Layer 11 of a small transformer language model trained on English Wikipedia (16 layers, counted from 0, width 128). Numbers have three digits each and are written without spaces.
A neuron's activation on a vector x is SiLU(gate . x + bias) times (in . x + bias), where the dot is the dot product.
The model reads these tokens: " B" "H" "R " "1" "-" "1" " T" "K" "M" " Al" "ty" "n" " As" "yr" "\n" " " " Al" "-H" "idd" " B" "H" "R" ": H" "as" "an" " " "78" "'" "\n" " " " T" "K"

The vector x that enters this layer's MLP at each token. A number n stands for (n - 500) times 0.0074.
0 " B": 506483607503425663574598596401435537587552723346465571439484509507468606540464707570519478517469485510390568427637606532551443291447372562508552569485503576737485282561435398456636486466544385463547615438658706426614532573503378502453541416393456700460443588742416389498344598479574388407635539698526479531494510502660766576582574582478431577662583495503408307605524461541574379596612
1 "H": 382559477536405508556567520440327566483586685462545736536470477598415471558609198556502662318514549452416649536537526438586560113265490467508691533569389622688572315703448430391627529529523390400560480399547398596492490471174504535370551351460502662576424444622429458417260405478624465544417386520531520580457476367500613433677402453464490579472446528582544300482640445633678356641512
2 "R ": 566417533420577441447678605402458727437545540410432552407773411665578529593662555635526534453465362437482535590565533553448488231490532641464377467629484479688542284888280587458481586460462470543731334292350452465570454442415558581382520483440760575559333568598432633482446480546634308469594497516599332507424624264419456386430316431553402507650226376494560235392580517565545382698520
3 "1": 418554371557534545400610542462547488542472632418514703609583374574446503600473399598581443475498566359492523475584594671477544498442545514556514459475399740655517390647484660490491704470569417427612366644511511455712513482396590666255430423450618740419387444632385484503465595477593391604469567526573594516608673399462458509500461531633416437480552384407428387472499438484580448550384
4 "-": 527548593647470679400649453403573739427372551554509687432581397341607431563415487599628580423545668450474456633504494552582443128522699602458623520472477432646456386671384650392525573514694444329487643514560571602726506441374666513344520506502419602465520446606401674361428460554609374516563577330643501495450624323361498468516571410725393429607328556331495473431365532429620582731454
5 "1": 479541354670566461393642538491577451510446464399427610626512310468514523574598409545520542490526606370501492421477548626441429326525414486588569428503407615623549488632495569466484696522587455488579421545534570537602521416369609629240574427369588577532352400610372335503499488534521503635437562527600610522528609413405496516494512633647525383534570391424392422447482481623503498399477
6 " T": 461500592646429514500612615593474573473537704433506446581349290450525513514526563466337639530499534474394407451527495320609472277476572715471634548520446404722451494689293562446679478444555494483434610504501593464484546603300656549436446475463598481485381452601407591499543503488550460563431559635377459551500591367503427499475431611570407330619530379514550471577512338555621610434505
7 "K": 456505339740548302584509586340612437433547504471499530490487523514526389525496306673451637430614487349481562504480455461503587318468436557485600587494446432640522472789386624374544574612452345725542394487607629549412426406162594504328519498483440513500388582720411443357462359649482449537374689377396644674306563347424507435462343411613466551347450525560402496447611551574617450698318
8 "M": 520455488459544392551565634329501503527631574475530538574480496458656405575460355425568473437592372467463435630540493543407544369317495553456489516646420329708477263694502670516536542560586558680658514622412680449525420466193697567374416485477499626581475559746418507390502383651620450584397546516445550601338530314459407596427378432677522457310397428413606501369461492710579396606423
9 " Al": 333388592359284572531606438608478680534464525401350471687402372489552432532376520644486584424502458471472249411587616579410468547592350573517394619503532451709363828548370752439588561538669339504573548572327524614644556515103549441486426397549595713549566601534441512367339519496610583386649298472499597643477678401327416496511451670642513377570484610510422412424588461440390414423346
10 "ty": 321394267705669380519393564701743570715674085625515363521434359435571445668522511563486578328513621484435357444534538458538513413553501549724322313197406598595475378526468718200502439542564710529383473543441352642467448524240541226456475586359360656605331363566432627610242503418678695611566428334399650575487617490456431405480486554414609461385456440453520501428714449434567405577367
11 "n": 549483481466587412436440581504581505398527332499452485635495599498602625545524238524299476534472358431529548643529634460319505348576509464580431389362496273674448574390354588593532679497583412702629307738613412517465398387251536486465704437472337643578525469686420452600381474609515649476543527303606451461447829480433576456237319662522544434434507460398360326516372315672341384421562
12 " As": 241385454520609670633535706593441570608505423464397374416492403377497391631495522432403820368389545671459484422495488596495452668424435675577383439505468425707505823667464570506583639532507662617471437689308476731416459559256585611541196549540414718677555491571463769576422437394606480451579526427559483701506703671448555597460410596785443411639620459370331547387751435407426490690222
13 "yr": 274395518676580609500449454614639420421675421360424514549434612572614565516596745631576436470487399471561436540473567631661306388401368528608374507314379662720487646460490343453487495527608331456356535558511561466540394394308543446501650338414398500497502360701432397591340484421495686468622512369472398525453795569471476438338408486607549387312419475442394290448488223528516448503221
14 "\n": 517427457628497565532579486493429484523520431347277611551494456605528413542402530584435664517441485617247448478632527611472481262472471546517506375446511624757334341598536485498512559453517530508612530665622579521425546465723358461410398462440371597549364499684424503561448427577517446443572489307480497566677715552396477530440498558517337501652582537478550420512553396567541276615433
15 " ": 509494529503587556391595485599452795424609618311535555284476422488370328608536533768350507465519330381468437575660639482513377371331375657463665454411576597685546500564448187560482309365469639460647363570352494445512420503627541622344591450385486599367409436464420268441614410444507448392733391590580572495449536466415402564557494655510354442673414518548612392414702276379488329591476
16 " Al": 314334539330298581541508429614624520359414596434319403614457243431522309582282469699428516452468474421505349391575595538453424543559446492517508630542535473706375663419390488384579402521590340448492543539410584603511526481243500448455597423565535663508693583563433502396297541576548651372559326429532691562611473313275370516616652796608459453729450726546444598496652580470308520364388
17 "-H": 327496404577582220456422643454498620382668490290523460563355312456557636552593371593389692421469648537374654580423573457483456465240362422659547351596469450642543165525401568292678535639299744455380310534544369529567589487270502526510674475507431416423592427539437602458166291688543581517465585569336547328422372318479455368475531690413362412534411550510560563541540347748593648574580
18 "idd": 213541446526439398597683567311659499486359717443423511551532384449673489615589574600466361597473436613546500560431418537448587425509573740434280534340379454606438459633438639402545508509474401724342476500424474447556266563143621322459378443647511621530467467646446643273641305665591719620658713362488634454359494280392401363617369362324468589616486514424472392532645477442689312886551
19 " B": 466489402474508479556531670291410622459511412438402686423468487394637517449393606599289499657462507417386511482555719620466446407528394578429304565551473422691400357676384447646648487446505326459510654631582514185469375599281507612464467457513440455628524554667426689568557452756576470417363556514347612551638524342565427370543446383609631507585409513496267535436440342483456415455489
20 "H": 383476241609479371499350543460437489406545685579510755553426315582423347544486143554544668478534548443444657588461485419630523296250508428447794521629393494631490388710530319412572397601506419395541513597434435552520296384184590640277592433569558598537427521677438612482248250670468537611393590419417569613647317361363496338646452454528538499434394576590501474460579595585597374633463
21 "R": 721577407476597340589679702449520492421443711459524444416519316629578385599473386493513526427424396603484434525526430653529607396398497478447424376540406377687447437701545515442510639534519339576592635513503454490530292507184663485315386496644560591496453544751428625425554262732528404544451545309591469460350563279406485520538498507568536375508410500569673429542441623747570398482478
22 ": H": 466535592522463585543515425411501644445561705424490499588403338612494500619669549559479533691543500633410578594524563292545559778339421530472544548754481573729512485621367530501673513514514546507362490591358279347665463464233491602468446459500460432428438497574425641467460253553556457551478425496390426555556496434504513640489556665646398321379428515624432425483570415605636477490535
23 "as": 326572358376531544677617545459483470399436403609516391458621390356773313719528460530635534506402593493488473608770542255698555623521747563391429433408357612586573656538409547328524430643505717477231461352343309597607326467216543391554303572666499622546478371718447692550389467452508676405426410260522608453508421410483812670513405475557449359618472535399544497485817566316391492754486
24 "an": 484489537362713568457449564417570408496450338395445431515308524454602682486652280488428447541562587251436562461556615440324529500291435585596024512417379459642519708582496499733456666392500511544518404628646321524515468294246480500547479431603424403429404467727430449480313504635653584636453472400403488433515375457554730406414425489717503449516388722441382337485471262457312430469420
25 " ": 358545484421610531305488655427550929561576278588457617461392507411490534493619484691420483499497379351468654603619606443490375617281607575488398497469502474667446309605341424574501560363409690503700411589320442408628485420490385572453420454563598587507387466623420782546345440514441451396686584447480466527411583506331421346512377592477497355546285609343554460232487396258478407800484
26 "78": 234438390442640615487445673601554517573577525607466681368531351599414453532466445581387525445449485522491672511425481365636396446410508459530616458567429735603541491646469442518487503650549344407524441574516344462640245410381465579285496477488581801469400287587394719439355471480564504513437543250393683467697516489466471235454475604607497550562537574459709447466399459460645462538200
27 "'": 603615463660747461620583508633554447379548801284453550556594291531623375722578569566485676648593445613512274586615517646644337297446634580452503644407504478605514698554393622485496466333531426464475659417550510366541415341368595181310505546511522645680425531712422520520389584605537463697385539508444599425282684349339566388449491522646624473337507536419622359158540513685561407566374
28 "\n": 513487493490565626488573441385463363497501550352199605562649438545541467506406490597476525588516470633188451518680581464495552523498553519494479392505532659727259366508505662503475530385503444557548426605633434458458511241701421439439409495569398630532335502689429505522419391576557435457513448275414612460687586518403616441462526464575399517571484477459607515462560325492545324637371
29 " ": 518517528490634545362615452533437799349595587242518495273445448520452296569606513817334510471554327336441421657653651358575375433329382613458631458489574583638518536533443223527450277398473626480629293507254461394469386503604590596324643513414478635399368464460424252430616357420483473328724411574546611429460408502423485475604497681473420498637435525553629456391687222307437368517484
30 " T": 443522547551411557461483514599522499426504732382477421566333240412518505507501514524243647592398563411375512381588511266604484378381638680523601541491432546703398376481283388393705300424509464397408535522527612442436503656372579522434503515601604489335417485560420584537535459527592521501417488522367668425556398417447465407536531620548409347639440448536572576562524273515632683378520
31 "K": 488487338600547231514477576309604378422456646438477502458493466507506351518469322726393608533591497337511618498470488442463621416442497536451591577480459430605469424661404485353540479649393322686549350440650668596423393317207571505320620519597448447447432611749421444478459319762562506513365707330385757569329457311370537333525448423586492586427356548663419613535622720521631532671366

Each question shows the input weights of one neuron of the MLP. A number n stands for (n - 500) times 0.0016.

n245 gate (bias -0.150): 571464608428436721559447523575357369490659534349560431392520722557553560547543577503291362446433600483592355543695543585568305449437363576597510550425583347384608389422628438437231362477513500426648517523636574510493400510677416560515384424688541576523588500483663369530376530714457466513372695510374424328463615608713325812540543310424451566458578673542437656563520603617500339405314
n245 in (bias 0.031): 614592607579472629408265523418663462594732438377586399509605560609391583497359509509572627293699310574601465522532564582382555534410507599471458497491568398475390403647537392539458497698597449513429539397398500442568347576549645561479608471408464424681699377469540461471497427557408549439396888413510353594571594566373322459459420670291573595179469503509394590416671487577443451645426
Which token does this neuron like most? 13 "yr"

n73 gate (bias -0.333): 475543482422453437570417512458527293627544444512531506639546527439543512465537515512488306380325294571473530370400637488328497311576503686264442460650460662495458632596506582396512424452324338515349782466555475356445604376581500448577564609497550485357494517452547361500563554355521357457406434383533488503660370749479491569464347497424512676485545454327561420457491714518594534642772
n73 in (bias -0.112): 523484675525509434650335617500431563383516435659606611465334449526445416530548544242338503399468250587700580503439474539516549640268695522432500615551527349538446459569394443584536513475477516406507540752619415400526584407396348396572398596295380472391674476500582711548478401395299529321465487438497433552387549272815395475586374484446257574462560487516526387312550529384475588408545
On which token does it fire most, and how strongly? 5 "1", at about 1.1

n149 gate (bias -0.062): 646397574427447166555474373541490567612457355385484645394487420396500562448318569773532406523500369324417571439497558444497608302523580425562581587643491568459548557470466468406564510372615344389539443516685500562484659683537667706506481561242349413400618564421487379535704792268358516428522346539352400378536573599522571408529526503597510632596392321471559419405530519552381700513598
n149 in (bias 0.019): 575516409563528372471535368635615534487520393355688541494605607519414583624500386677425414474503548558604573491487564250658519466640664417372478640419553570442585610490506626474572351258278471237407628548679532561513525557552613455358627699338467467338582407428480668665469462500234267410525287677532382471503412572590652525586583365481516462557334548575558455321467561503418516569561
Which token does this neuron like most? 29 " "

n136 gate (bias -0.247): 378598635735556360608459709601597379552326334618340402554592624411398657523452586318651329220253476565628388372558599385391621639387553599531507483366573473508635554538674490469442530500497510527414483575660610569572456608643369459560412500530408656575648490488709338290423480652514295552385416669537279573486451567603233457463462423341571564433584483553452452510616435377389741375483
n136 in (bias 0.042): 623506371478518438237436442619372569477682568663404519374335481666631506539455497528384469484538660574597677619478487510429532509465507417618605567572586462561516563364607336593482427331503401317825428321376394407516475588509500307488598276658401464437619461602315516557447481472582374632431615555446548316545289365383557488481471443402582592531528423391567743394497462577629465557739
Which token does this neuron like most? 9 " Al"

n105 gate (bias -0.341): 719532596765313437550540327549454560496555467451611507500621377406328478480511531454602531544504587673451760574439307383246580375733659529417320647475480543281613384292586429489361496214525489561562478601500681543529529635456580478817332372553592445532659503376662254461581560528386569572429408790500350522641671740542464447621417341468504653602602468447417504565448518597713493535547
n105 in (bias -0.165): 678598511547356364160617372450525454732697504561635586389529350577602173383621496367586630724504474438482511590558475544373415489664414424394580359807554522411414446478553367770366789604566489339596552478475386471339391327569621551557283435478590594399453565450531669652404406543565474691673365584529464515368507461539377447370668719323410482572479296365442642398552420485338621715588
On which token does it fire most, and how strongly? 18 "idd", at about 0.65

n226 gate (bias -0.397): 454510490445433544397587535701544517367390482428684558349393435549503479480395493620708333504382717493500483339500645521426360409743375538632528663629587695200527411673544665528425686480437451448651479528653339430497528472728514560516410332617428556390510523307592549503370476552314401616414232588334614394563366582608572582400646353459390714486664688507427448420407569538764563449524
n226 in (bias 0.024): 545345347667743486485233359384627584440474665708600387661684493411737637465589579580347518429526515440620617456382644681543190514604743640544582566485294578515635362504471441611514485482582463463347739396271298589615537691426381504411423438441710574364416197657428560474413434544584410381405485507596640380552229435396482420673574602317302397609558582442392745522424422578537511369463
Which token does this neuron like most? 26 "78"

n106 gate (bias -0.189): 536510586669544562486641581572568435596439560393454403669702517570482416483412381410469551603465504627679479396517688418520341659430504273419598702521740602384559442521672611511325528610458664430309683612469648605606549528816472595477570445455439373413541467436622387260290227611246155581358460698517427635518557617643479421629511610448507403596651518627409433560561573398555465407532
n106 in (bias -0.029): 500474406584554513493582563426497252550517274429523403409591500665349451432434599562293563427569751685229490620771333587516636503408588484405589471503494369458426503323642601559342412432699408715483544645444510381417326451516460543354448461347585503542510556531459434480571523604526400732484500331637536517546814461602575526279335610536399552626436549660566293375389559447523540552510
Its two highest activations, in order, are on tokens 17 "-H", 16 " Al"

n82 gate (bias -0.150): 647474474490434500438411563465414362536363550374382529578520455530497719444306658393719449394520434375687552532402467490325401253386571507395428493372445493482597285433664610461478799381480657523474473477523553737352307601488516543524588293357507338728500500491490573402481633571451660517607598493341608503523547671564360747432418516503546568432773621625608349595584467500607523503552
n82 in (bias 0.101): 730822603458484660298658635500474442487400639387670649526422477579379425454365424623593383629428381339352516578529503380475368522520688683552444539481497464438629484567677649592509594729388660329417591313382351569391461529466444559409620322477581438520394438463426609637490519581536497308426301454510516513474380442497351590604477577455435513439619638714553628536362451526542325555247
Which token does this neuron like most? 12 " As"

n103 gate (bias -0.436): 476349720437640669386249374606437457555528538367517440523624689402432375564446598427357627486503517700420446380557507490552514431561503426476696554719591483388507238424734356510080668397565395412473590649513490490660483480609357524575624564601531477540573449526660497581354560621353442442567472612601715325517414517559456560383473590413426346640397530645581412649406615408463357540436
n103 in (bias -0.191): 373545531483590269727469305677649459795546482548687455575728326378535517503584507630558527489479497497473517558441327631412539510549372535629472510551490243481589483458537476295105717469581389479230365715576398378549403448421479605432417486559457573710462301542562591659493270462287592626486539301528448468598482575557507514383371565448438262630401444547382417510575535361418360493531
Which token does this neuron like most? 30 " T"

n205 gate (bias 0.016): 569588447500479294472489532430378559396293687539457489500447615650575546359654548409503394475446403464458528482383383319635522438550566660436668546427678432413437556460390577682594701584572550564752544479592514664389575877686525615437542324567232595521353564312586680408444560405320374478521321435408358489479594479835518605528493356609599443678633817542514357336529422443430633321407
n205 in (bias -0.090): 429587576638551442528760447627442593369429468355665417545587507584486479593328429490338557599479405577403559545591503593633383564672529448493482465541633304500555417536422521419536382410599510525394540496469447514408479701413366433419336503441305213601531777430500751246486503618392521288528594613497350553588553428398629243385331303646594364538514704284141486518302675394573479407623
On which token does it fire most, and how strongly? 6 " T", at about 1

n142 gate (bias -0.241): 594423714561500493489482607468489514511463597605775489417529439717346823246426546442496581526459611696561544500306350421482545216595183570636404449554469327404688233661429758445476646496570617589519421739621570618415749707587445582664646485602428371562457441414548292431341623591300481500533315367401712556666399601365496619638526525416642540648446441507636448504621478445554418511592
n142 in (bias 0.098): 258424302443370514304625628543514489692567397493511583439656514537460321500811419486597486725716511438518648554602536611511541655354654675562229456496591591523565396441528193613534761697515558540412560544617640306379394518535551559429435356337669302529299301538432529685382471507645470430565410607384438289416556686366565496305401475359391384310332398482606639368327551354424518414420
On which token does it fire most, and how strongly? 17 "-H", at about 0.98

n170 gate (bias -0.299): 558475574580377677398340532730483256658449496503472419339433681632546645389521514388483432654439607607409437342610655337417310377613449411369226514618585646441462448475514475418433479437504419429443638514624500532614578690709414579797482514504354385549626617340662593493430756331444114625532533657493542550464341601521356635507700360338412546594566411614578642432631511617553532493610
n170 in (bias -0.105): 549602310571357365527555358578332740385500625483582717554701446534603476468428553670557387354510542390595568469452292640390653483373712517737400476460516459456466601563573592441594299524285335545673419572418483531424469309392656188369551575582755418561480442464567608770632524691606577427514645732691394514524406628580565480537472402425439524682625517557400445469405493683632566517483
Which token does this neuron like most? 28 "\n"

n236 gate (bias -0.017): 620386497550490441560612398347404417507187548483696580360473603476487503392524595640404428606415415446550463503587658503582670396611420365284497587252684443374636258545409563365525420649554601636517427463284473588439507650715459633597580423463291439456643602327644541473447480480470449337583445405500624394405318450762560533393507493453336420527367527750602324510392503395530572344405
n236 in (bias -0.063): 346431558403427468738510464416394548267577537578510724523471452754441576497480293380649519314543513559629594536539438269417600557398294769576441425381470309518720506544506559470481418558430520364321487484441590460312241549484440606485451588595517456647506540543469447585477474523301490682633527586409543543665450555424484426474229341585663356536368553484447388536459431411809527568602
Which token does this neuron like most? 16 " Al"

n176 gate (bias -0.175): 490484617461465328628493763630187432567503497370682546418608620570474361359659519431549360590457460799480529363609582466670457510517442507748407477691500440508425318524576752351484602503410586397483585530609500507603520615440400463460428588457343289464497802491554577645390428539310587380592524383516556601320386597506362506461424337520635490601562430652374391513531454417598376467377
n176 in (bias -0.092): 503487480717626641460416463375624375551517442543470579586414369517540480623507477275493406372386244554572646540597660449477578458507517390366584297480556436415836434469639444567292503595628450513405493507333557627419276470605618638391527232427531440626299506509573355430582559653450507594569517314540570585409585461296590526845614691387367576625434487448668453564459407430497365464554
Which token does this neuron like most? 21 "R"

n135 gate (bias -0.109): 521343736606523493811449490788691398408473592570524553424697497544409419519689588517626429381439425459354573434590453445389531441487510490500419725523678554343454312582536387449516533364649513612578559699497466517442691513663490490572313627580264500503424519453638486640404566510376490575670303575269651439459435652480480523487510517433410657523553480546726311318541624503480558580220
n135 in (bias -0.184): 437549535519531395720487444542554439272623328481582229609565667340582451469510487548368585414634569510333510416448435570595513525510487552523631520420542438451487577370462519428423390308263363470299587444516332647605409558441464230442665797730712537639516454443563652613455584565562500720358483480724627407286530574465604327426382513355510575452494500580651575602440448562545533474601
Its two highest activations, in order, are on tokens 27 "'", 10 "ty"

n207 gate (bias -0.052): 519404658719400576507403332471583533695462541420686485577633365500519326300448475287343371297455444593456544654526622477356481414663492563660437544485469608400592343451751588470507452412253507463451310623411526500507578581585590256662515507592247461530562720317716425371467628235471481421467573522474507602579485664561371605644716383426471659968650522667612723578454507593493462438578
n207 in (bias -0.074): 485438446277528479373408673583368396396720407547420601529504522463551526535522539511248430829702592393576775471445333675709293514390508515482258416654541529509410565854394728584514547450467628544574459581704559456603551659410478445480623475464658444591414620573361470511611518489507623345576496526547547571776329482755601776547643619478700602586730493611375635419444391350579585698504
Which token does this neuron like most? 4 "-"

n116 gate (bias -0.042): 758621553609467507533422615659549430534497456467507570457322500537402433541510448520629428500588317514530447437419423349526272500412219550385483315603587524364580487521711413341332510407571426232551445571530422578442335406778361388525399447416632455477427513310683510681665653453610473408727493813312550473381298480578503434457639513477517667414533331401392490409497544564663483397503
n116 in (bias -0.117): 419345472522531438633602442550528397584393564422516393280532516589560503509522445387585402442209545695719560531535639636713564442440435383637430348559612455467513416652396569404467661447394662465551529449411513273484535399485442400509313349399431488475466626464675629386463267412440597490491372442421529387442639237645538509462446340607573279638603564481583417347513300439434416469497
Which token does this neuron like most? 30 " T"

n6 gate (bias -0.120): 442493657402461549530333610569455529365456662588510582277497578660606596428393696503484487416573319517565447457477384327416490400400428600400507434304802493434372650388519586357650378369547394574628629570500403663543530526604533537599447668418490655437526434336616537718340352513586459420608459607576325642299568418613404552401527369507619741356490377523277453590466317440681557444607
n6 in (bias 0.011): 553531415433417361390441354533407533541506578509377683351408418571463525523432676576467408512750373373539647622442549459324559622463557506241451610346549494407464530437559601531558362542687491528376525704718453420615540503608472528566561369570583386316676428396548587420573622448433469348339484553589307588633738388548390422451500597354558613612461568338543395401532574627521413412491
On which token does it fire most, and how strongly? 10 "ty", at about 0.93

n0 gate (bias -0.107): 443609468535335295436607524747350593542533446358574620558556433390397550595432460625599639476405551467686471567462603386486515417503500529485509512517555441409739303575435418316469532497437409438408621639456509518482435497525568506508570433509397539661503397477541747383320520512494473455561385452365682494402443480623658457535426311295509503425674586451547394669549633666658482593553
n0 in (bias 0.018): 432476485452474464388466626293455542556398420401646470497400521647399585514277524449452600626482666485755476521567606627562291497564541488653512655488500540529425608494421376613411709401780488359531559427470571390475576491578568589528370394551387340612434457574500534536353386258627481420533412534600385571325587608269482437548531419488488364551716512446436647420284418420530435503582
Which token does this neuron like most? 4 "-"

n223 gate (bias -0.079): 524761490379497600490630473332543500486472521262520584520595601490422650423616454379674263410216555370591534614534402437550441490544574595620442680507633459430540436424648409541706419426514551452514542456503565596500415628655455720620473493656475409354607388459606324476296497673128441469544468624642327521545642701503493630578586493365520619453607473677459466723314374298396586433415
n223 in (bias 0.158): 451395416530701593419353462400297453445486486433527483540459460298606667639510474379584424417339400538336723614306510351384565596449630548299657755751626214422392497597569652459580422443397371514335493165544414531534609574526689448503385713240511519710510612527630600568416577591483538524375444448656561642352458574556652353628483621436537615537547490530483415452553442514513490413387
On which token does it fire most, and how strongly? 3 "1", at about 0.64

n27 gate (bias -0.282): 500627553406490427507543611605146399435551507374635521489419748482340482564571417300563380442600575353503433374737440471434644486262405319393675659451675422387668524424664588600477479535446628353532646664504392696207564701635593532437571535638537449330539814423594414482580581472504442547581500511542642486647652556483574531585246633496539560385483536646496418539259748514328644570518
n27 in (bias 0.037): 688441390555547425479455546510514733430422433610730404538490579350500437510640520407332648504573258692363579469420566610392627433375235472563640417623510347558617538762497493402513393459577413325563789326469349308468545490553402437403483338448723497611634507591459468548521631562486214345479661504652559740304564640459403623462448431503396538452213256456559542545425740524607500452521
Which token does this neuron like most? 24 "an"

n112 gate (bias -0.298): 500336613807386546464655597595468264634559653447622784514721539313385439419561437574500445424565656753500625362600704496556340514690677432486554743394593514347341433431542440500432504380507464471315526417475547579605471528630431500603364685543370363539599382273642627532574560472357245319358592583632521573424595733597511588585648270493493400641525403500536407536648600295596475528435
n112 in (bias -0.084): 412608570408406415646436545289584696378500253511459418274425777621346474504376453426670641416568394319448493348384324542668656442492400481417553186408549372503711393753522567466426534515382538443686342662620363692356646578471398508556493281519608532578433592487579325422592463612429676697467620379395519450545385474536310423343455585556444571334489579504296624647369781775162549400361
Its two highest activations, in order, are on tokens 27 "'", 30 " T"

n47 gate (bias -0.284): 545422459631470530643397521645329524680472695497699486497575729593689791357455746622507579271428569521466520649480507392487323347517592538562703555776665558416537554462414442545629469433545445514621458545346600435445736456513448362608582520646599340606514503467519542677389727435575510410544447472452824465459315534473520779486500601612592503385470400540342538335433366548642476618393
n47 in (bias -0.022): 596510625490453598790435520401611452530556549427526721353487497477513720463461535558427453664438474177545449423594629378412323613409357549458438345513548305513347615503588603643509519420464464689559234455348212438435542442503464343554519346381513488629449463525505415616583638474574490395513663222606610431458444567516445684516738414516645622497471536487438510438347662692506503411429
On which token does it fire most, and how strongly? 20 "H", at about 0.79

n208 gate (bias -0.307): 557426671562268478405597258402608565635572579657456723547434540341337393430689432412664575605533548667682610391430791594608519303570485382337493389384651363485474409470439471500483478435459334433392557426456616526489581599683221369521533460551592271460533403413615317607453310445379335414566481597673529387578534347432474486361678194471478305562413437511200496730321766340325437453574
n208 in (bias 0.132): 479514403590520445531349539441510576514479525569689316503469493658598552351489415593180547422342564423197222680427441736432567463409525647342454507407451479575604421568662503465579552683550552535408622311535281419419601361473391482451538358493366287653431615555465656469376677569580489617545586458493535763437379373357806239556278552382403382486517489514296535518439423669476334510626
Which token does this neuron like most? 4 "-"

n93 gate (bias -0.036): 506462672453463491500640407553354359375387532559424465566674356459583586356640491535578537420580468484397610393750465649605577580738516570519267649478438328440346553461488456554521588506721398452471607484614660577420459468506394522512759418509552657348284449423500503557590462566604500378340536449598601510350280634577484391364420516399535437284709580568471325321340567510481612560433
n93 in (bias 0.163): 605696312457510546354460429464376392561480615582550226325215441564727570427604529378392613507440251406447437540467556442526483526537256607400580613523447670519418592585358391433547480362318423594537445470387429463369637394500399291531434424550314424696477509546567615540418576652497585399589744638563623480416293359448563422497369602467440576582411196562470590604672497443315341487594
On which token does it fire most, and how strongly? 24 "an", at about 1.9

n190 gate (bias -0.152): 486510540520603539473715574467438319510405544349263500348430579517537366437654526427408374541473601688516623573530487646419456406510497593610527630749571436368642408388561450547469646395335557520601469517727436564547714576557493608435284335510476490556596557517614392527447381566128418230593503561487433595567643569351546457440463474324643620329664550686426708698473507483543351513698
n190 in (bias 0.029): 562465706604571497561387658513400532809402588554413503544535573445561590567313627503636649458307594639216643319420414425559675466593477327477664353544527404564497418592420544291349471478532583671490793632423484448707538541503636565419417621666695491283573515475440438561601563554443308555544513471494654451636546516366360550548497389589577385370424603459465432377480423481544468513387
Which token does this neuron like most? 14 "\n"

n182 gate (bias -0.303): 435425398617370558583317568535457539404508363551417355473429496580448876492480584382527435356416596456836445437405461601635368550492602350492576638360570552173422169589676437488425551445552544340400390448492288791520421638545260352518445618484234613488559586301599236579445308362315492612633312384401441669500601555746323710496396516488445630543718544682261448532451639317586716336401
n182 in (bias 0.099): 609463613475586482518626437173363522534541414642729580467570438422544300535585615463664536593485332507376489715471401455371496468467257810737385504496428633567504373624261643329535573449836522574571606796448381444675467555205694407658662445643447430533500486731514519537584365529592684321624549571526599414522485471525606511441474318438375537391387407612726544229405566563328403500537
Which token does this neuron like most? 10 "ty"

n188 gate (bias -0.251): 453361620671491581325390561488434551589686611395625545488373512436369619486454698422449474611482531656443488455470576609621574450561657433448616306548607524483467419571447497488569515350500673469285419521640491466577369415645460300585667581551450509355668514418609475579434482331446565586587500854536673364414574638541352694412420491536536388485491534554537485451484558411449435299372
n188 in (bias -0.089): 463497655655336444389381393363547503601466497566582491524458521482567533400388626739440459338555570564476560637497705747529482605600547361624570337355486415505497559303602398318440404554384458677356534533415521643753494422480524711404329287443444532536569435555458445386503527536488500466524494503584434617622568622435389630344558497485476500738405403444351503515460588539428356348558
Which token does this neuron like most? 13 "yr"

n185 gate (bias -0.230): 510437288491280655544487436599485435449587602481506359316494512418667554366478524434575540567392704535494372257531459452436388677484409437604567714506638468342522488551664563348387519422557437579621610367402417624468519362512424471667396591704386524572475512308578526422413597400578478713491594286544456516659362450564422645622405500585428575550587671441525494592578541405553762500329
n185 in (bias 0.064): 577598453478552568513471475416373528317568587578459300422484565487532532494630604416544531394792500522469453428626405426700686488260500443538516544463371643472447544345683663570464443382634513494442675379487276398392320622437420430382368519557409596487394574593414410667522431315572532407732493471560459365465355512503739649597506341531377447528422475506668313290507497678347513491538
Which token does this neuron like most? 23 "as"

n238 gate (bias -0.215): 391531540602555549531535386429653355554414605367585537398447469336346453438557476333336328386576535468589500584544644391573541509654423444381579691475709669314503364350554646481470544253500347497332439475394516516513572587658538373430456469494354539516543491304585462506491568248329420478485410500428591404298650408485466767578560333528562512589485597509544597440316497519612342574513
n238 in (bias 0.158): 394412593407500497452509534386512446549643358356628376386421401472430473359485535376347412472411435368485397509494709662494469577555616537384616634476342381536241623484571485607448558527398424503284669543311334304549631406416589361574533539503525485558389428532457414564356497494564512562476619355536388608340469464497470488494561608313688712644557469604479528558349357671557583698619
Which token does this neuron like most? 3 "1"

n31 gate (bias -0.236): 522500420531337452462412521507565521439522614399489619284658673383451549427323411437503490443525496766347692410475514385274511531419583711564535704649686779380639247349541357419573612528411468390472431779546564419511356556634212418565507633486555352567503397344530308661469524448493285454333294600500661586383453697452462676587673451538650549601649514645620539422464398493517482639380
n31 in (bias 0.190): 396475443487531632316571529446453582610389432604651487516443594423359346542535636560478759532510503532459494544640427595435523441734668295461394312494473356536348494484401795612497354377477574178513507487481523346523391421543590474598481497398530585519563401567500568548371630433560666445633543574363570500439464585550672478433506405506335494544421340300439465613569570133649594525317
Which token does this neuron like most? 28 "\n"

n125 gate (bias -0.160): 384338615538337370516585605449360506467510493542519388763487538344549386417604582458526494516376618529394506577490687550465388462435490510588435565312479526428516618424387539445521571446402591683447533747578523344588510638478516438850532500632500435432382631435619556490350664535590662552400487418445672338343725685610355471668507494297358468455695620500389555458386383621484346506692
n125 in (bias 0.157): 617451455516544307474510536410612461520299390448530494490516471474559510829484440626510491324787642497300396539441226490545662440520443670470536520503378405518506432587535646414367533494513467332480392487313338536675451454478579278430308532399530634474235383574523394598622691438640477321571534579640713560503513510548497686366388390627552435393410454455457589497497408418753473536345
Its two highest activations, in order, are on tokens 10 "ty", 18 "idd"

n241 gate (bias -0.137): 528409497654490643497681473567440547507538569500589672712598875469435463461534609611466431452343411298436541645755442528480466381636451551490449483467626572341530460545352399548503497463417337390386413582429668650829527486568469438592615615588556318442681657482595421473383547615557614686483654600541748351455493654626635620443500443503507618269533568650500609387489789585429541359565
n241 in (bias 0.051): 545320300703618569386604285598158598806545347424305296620372540818482463570778475376391496548748474363398442515507493372439470504651485489530389349554705703404573352609361496500486383536634526474392406489448560574452577635693478433479551496511394609559337576490620455544344405628452564597704735600379404567366594438575624619379359493434639438406464563622744548567250559526351325438371
Which token does this neuron like most? 16 " Al"